Layer 3 of a small transformer language model trained on English Wikipedia (17 layers, counted from 0, width 64).
A neuron's activation on a vector x is squared ReLU(weights . x), where the dot is the dot product.
The model reads these tokens: " were" " allowed" " to" " continue" " using" " it" "." " United" " States" " Pat" "ent" " "

The vector x that enters this layer's MLP at each token. A number n stands for n times 0.037.
0 " were": -17 -19 2 -16 6 16 -23 77 -51 8 46 37 -28 10 -2 38 20 -7 -60 38 7 13 -39 -2 -4 21 -12 -45 27 -7 -25 21 26 21 -44 -14 22 -5 -9 22 21 -5 -5 -53 -15 28 30 11 9 -31 19 -32 17 -47 6 -12 4 -18 48 -4 -30 18 -7 -6
1 " allowed": 29 -24 -4 -9 -45 -7 -14 89 -11 -36 57 20 22 -8 4 8 15 -40 -48 26 3 -5 3 15 -7 11 -6 -9 51 1 -28 21 27 11 18 -8 1 -9 -14 28 3 -20 -24 0 -34 18 22 12 -47 1 12 -30 22 -38 68 -10 -6 -7 2 14 -6 41 -53 -9
2 " to": -8 -43 12 -38 -33 -19 35 43 -12 -20 55 15 -18 -12 -45 40 21 -17 9 15 10 -9 -24 -18 9 19 -4 -12 36 -1 -33 -25 -2 40 -20 -19 -11 6 -29 41 24 0 -19 -41 -44 -5 -11 5 21 -20 70 34 -19 -60 30 8 1 2 12 44 -7 23 -27 -9
3 " continue": -4 -28 5 -12 -28 -1 -17 79 -27 -2 28 25 11 -13 -14 31 -48 -44 -21 17 21 -1 -3 -7 -14 9 -28 34 27 -14 -20 28 8 -9 6 44 -2 3 -1 17 -4 23 -16 -7 -17 17 34 -22 -64 14 24 -5 34 -95 10 -38 -15 -19 5 30 -3 15 -30 18
4 " using": 36 -17 -15 -63 9 -35 -2 66 -11 -59 73 -13 10 5 -3 4 1 -28 -22 10 8 -8 -3 -37 -1 27 8 1 43 -13 -53 -21 14 -5 -14 -1 -21 -15 3 25 16 -20 -10 -4 -4 12 22 -9 -30 -39 22 -20 22 -42 23 6 -31 -11 42 24 2 23 -49 -37
5 " it": 7 -40 41 -23 19 4 7 43 -9 1 40 28 -38 24 -40 84 -7 -3 2 -41 4 -9 -1 -8 20 25 -22 -10 21 -8 -31 -5 3 -54 6 23 28 -9 -33 9 -19 7 23 -14 -26 -10 26 31 -9 -12 55 -19 24 -32 -3 26 -29 -31 14 18 -26 -5 -31 -59
6 ".": 39 -28 20 -10 19 -23 -35 34 9 -33 47 12 -38 21 3 -3 41 18 8 27 -5 2 -15 -36 -7 20 0 6 17 6 -68 13 20 -24 -25 33 78 -51 -5 9 -11 -35 22 -8 -30 20 31 41 -11 0 32 50 -10 -36 32 21 1 12 4 17 11 24 -8 17
7 " United": -40 -15 -13 -7 -2 62 0 -5 -30 -30 75 1 9 -31 -2 -12 -17 -9 5 10 20 35 -33 26 52 -43 -25 -12 -11 7 -43 -16 15 -49 -17 18 29 -5 1 -19 -22 -55 11 -48 -26 -20 3 -37 14 13 -7 -6 15 -45 29 -21 2 -32 14 12 -9 46 -7 8
8 " States": 4 -44 16 -20 -4 21 9 40 -9 -9 71 35 -32 43 -20 25 24 14 -19 26 -13 12 -36 20 26 -21 -12 14 -43 14 -45 -43 12 -8 0 -8 67 -13 0 13 0 -16 -21 -5 -25 -24 -2 4 -4 0 9 16 -45 -26 21 8 -4 -31 10 42 33 71 -20 22
9 " Pat": -13 -32 -7 -5 -13 6 39 5 6 13 41 31 7 29 -11 35 48 -19 8 -39 14 -11 -4 -2 55 -38 -36 -2 15 -9 -29 -10 -33 -8 -39 -22 -53 -23 4 -16 -13 -64 23 27 11 -14 41 9 -26 25 25 41 -9 -63 12 -2 -23 23 -5 14 4 30 -51 -3
10 "ent": 12 -31 -29 -11 18 -17 44 16 2 9 38 9 41 1 -3 4 15 -23 -30 56 42 -46 19 40 -9 -26 23 -6 44 -1 -31 20 -15 -21 2 32 22 0 0 21 -9 -12 66 34 -4 -34 12 7 -15 48 17 -6 -60 -15 26 -4 -25 -33 32 0 23 15 -51 9
11 " ": 7 -3 22 -45 -7 3 17 17 37 5 48 28 -18 -2 2 18 -12 -36 -20 -6 31 -31 -10 -43 4 53 -21 23 -30 -33 13 -28 -16 -70 -58 9 51 -25 10 23 -21 -18 5 -18 -16 4 43 -17 -26 -9 15 12 -7 -39 37 -23 11 17 7 -21 62 13 -21 14

Each question shows the input weights of one neuron of the MLP. A number n stands for n times 0.0072.

n87: -10 1 -3 27 9 52 8 -18 15 -4 14 -8 4 11 -10 -35 -1 2 14 -22 -45 -61 6 -63 -37 -4 23 -17 -15 -8 23 -22 4 11 34 -5 23 5 3 -28 -36 20 -24 11 -19 -2 30 -36 -12 -69 -4 35 8 -1 28 19 -13 -39 0 -1 -18 23 28 -3
On which two tokens does it fire most, strongest first? 11 " ", 8 " States"

n254: 0 -10 -20 -2 5 -1 26 2 19 -9 6 -14 -14 -13 -10 15 -9 -3 8 0 6 -11 18 6 -6 -10 25 -13 15 28 26 39 21 -5 -8 -4 13 20 -10 -6 31 15 -13 4 1 6 -7 -18 -9 -6 -10 3 -4 -10 -2 -11 -3 -9 3 -3 -14 -4 16 -5
Its three highest activations, in order, are on tokens 10 "ent", 3 " continue", 2 " to"

n95: 15 -11 -6 5 18 31 -11 -23 11 26 -5 -10 -35 -23 -6 -10 3 -7 -23 -7 -6 -47 2 -14 -7 10 15 26 0 -24 -9 -12 -17 6 -1 -6 14 25 -12 5 27 6 -1 -4 -2 14 -1 2 -2 -6 1 -17 25 23 -1 14 21 12 -27 1 -40 -1 -18 -15
On which token does it fire most, and how strongly? 5 " it", at about 0.15

n22: -9 -6 -14 24 -26 1 15 -12 28 25 1 -15 -18 -18 -23 21 -15 34 12 -42 -8 -6 -4 1 -2 -1 9 -28 11 -13 -34 18 -16 -8 5 -27 23 -6 7 9 20 16 -7 -14 10 -12 -30 -8 11 -12 -4 -27 19 -10 -11 -2 2 4 22 -11 11 -2 27 22
On which token does it fire most, and how strongly? 5 " it", at about 0.088

n120: 17 -45 -16 17 3 -1 -17 19 24 8 -14 -36 -6 11 29 -22 18 7 40 -18 26 -20 -2 -2 4 36 14 19 37 10 35 14 19 -7 35 16 -25 27 -10 -17 -25 -15 -44 1 -15 -3 -1 -18 -24 1 2 -22 -22 6 18 -23 -32 -8 25 14 45 28 19 -32
Its three highest activations, in order, are on tokens 1 " allowed", 4 " using", 3 " continue"

n248: 6 -8 -24 22 -3 12 3 9 0 -28 5 -14 5 -8 6 -5 22 13 -10 7 -23 -10 -15 11 -12 21 -13 19 -3 -9 -3 -14 -3 0 7 -5 4 -5 17 14 4 -9 -11 -32 20 -10 -12 -25 -8 -7 -5 3 6 -14 6 -15 10 2 6 5 3 4 18 23
Its three highest activations, in order, are on tokens 7 " United", 8 " States", 1 " allowed"

n115: -2 10 -14 8 -10 5 -3 28 9 17 2 -10 0 4 -4 -9 26 1 11 15 -16 -16 17 -3 -19 -25 -4 13 -12 9 9 5 -16 8 -12 -2 22 7 -6 -1 17 -10 7 12 36 14 -1 -7 11 -10 -9 10 -14 8 -9 18 -25 3 -8 -6 -8 18 16 10
On which token does it fire most, and how strongly? 8 " States", at about 0.11

n56: -11 12 3 18 33 -11 -7 5 5 -16 6 -15 8 3 -8 -26 28 5 6 3 7 25 30 -14 0 -12 1 -7 -25 22 27 8 2 2 0 -10 22 26 -14 -1 1 -4 -1 0 30 27 -8 5 -12 -11 -3 -1 10 -7 27 15 11 1 15 -26 12 -7 23 13
On which token does it fire most, and how strongly? 6 ".", at about 0.046

n44: 2 7 -8 -13 1 13 8 17 -4 9 -6 0 8 -16 5 -9 11 -2 -9 -21 -8 -6 1 4 -4 3 12 5 -3 1 -3 7 -12 -3 21 -6 14 -7 -2 12 6 -1 7 -13 4 5 -12 3 -14 0 -9 -4 -2 10 -1 -3 13 7 11 1 -8 -10 0 5
On which two tokens does it fire most, strongest first? 1 " allowed", 10 "ent"

n160: 0 3 0 5 3 4 3 1 1 -3 3 3 0 2 0 -5 -1 -4 -4 0 -4 -4 0 2 -2 2 5 -2 1 -3 4 3 -1 2 3 5 -2 0 3 1 7 -1 3 -1 -3 0 -7 -6 -1 2 -4 2 0 5 -2 -2 7 1 5 5 -4 -4 2 -3
Which token does this neuron like most? 10 "ent"

n92: 13 1 -1 4 9 7 5 1 -2 -14 7 -7 0 1 -6 -5 2 8 0 0 1 -1 11 1 4 18 -6 9 -5 -10 0 1 5 -2 -1 -6 -3 -1 -8 6 0 3 0 -7 12 -10 -10 -19 -1 0 -12 5 -1 -3 1 -6 2 1 0 -3 0 0 2 5
On which token does it fire most, and how strongly? 11 " ", at about 0.11

n107: -3 -24 26 -4 15 -21 6 -16 -1 22 18 -53 -32 13 4 6 1 -5 10 -47 -1 2 -18 20 15 -5 34 7 -1 3 24 21 -4 13 -27 25 8 12 -1 44 -8 36 1 -1 -20 18 -8 9 15 -59 -15 14 7 41 -9 -21 -13 18 -2 10 -48 6 25 -26
Which token does this neuron like most? 5 " it"

n207: 3 18 -19 11 18 25 -8 -15 38 -6 -20 11 33 37 -9 -37 15 -8 3 -23 -24 4 -5 -39 -25 23 13 -20 -5 -8 1 -16 30 -7 31 11 15 -21 -12 -30 -6 15 7 -1 12 15 -2 -14 7 -13 27 -7 7 -21 -12 27 1 -15 39 -21 -22 4 3 8
Which token does this neuron like most? 6 "."

n243: -21 -30 16 13 -22 -7 -23 -11 -14 -3 -5 -14 -16 1 6 -7 -18 -14 20 -30 15 -27 3 24 -2 13 15 12 -3 -6 -12 11 29 2 12 28 -22 22 -10 7 -13 10 -16 -13 24 24 -9 2 23 18 17 -6 -20 -2 6 -6 -2 10 -22 16 -5 21 19 -26
Its three highest activations, in order, are on tokens 3 " continue", 2 " to", 5 " it"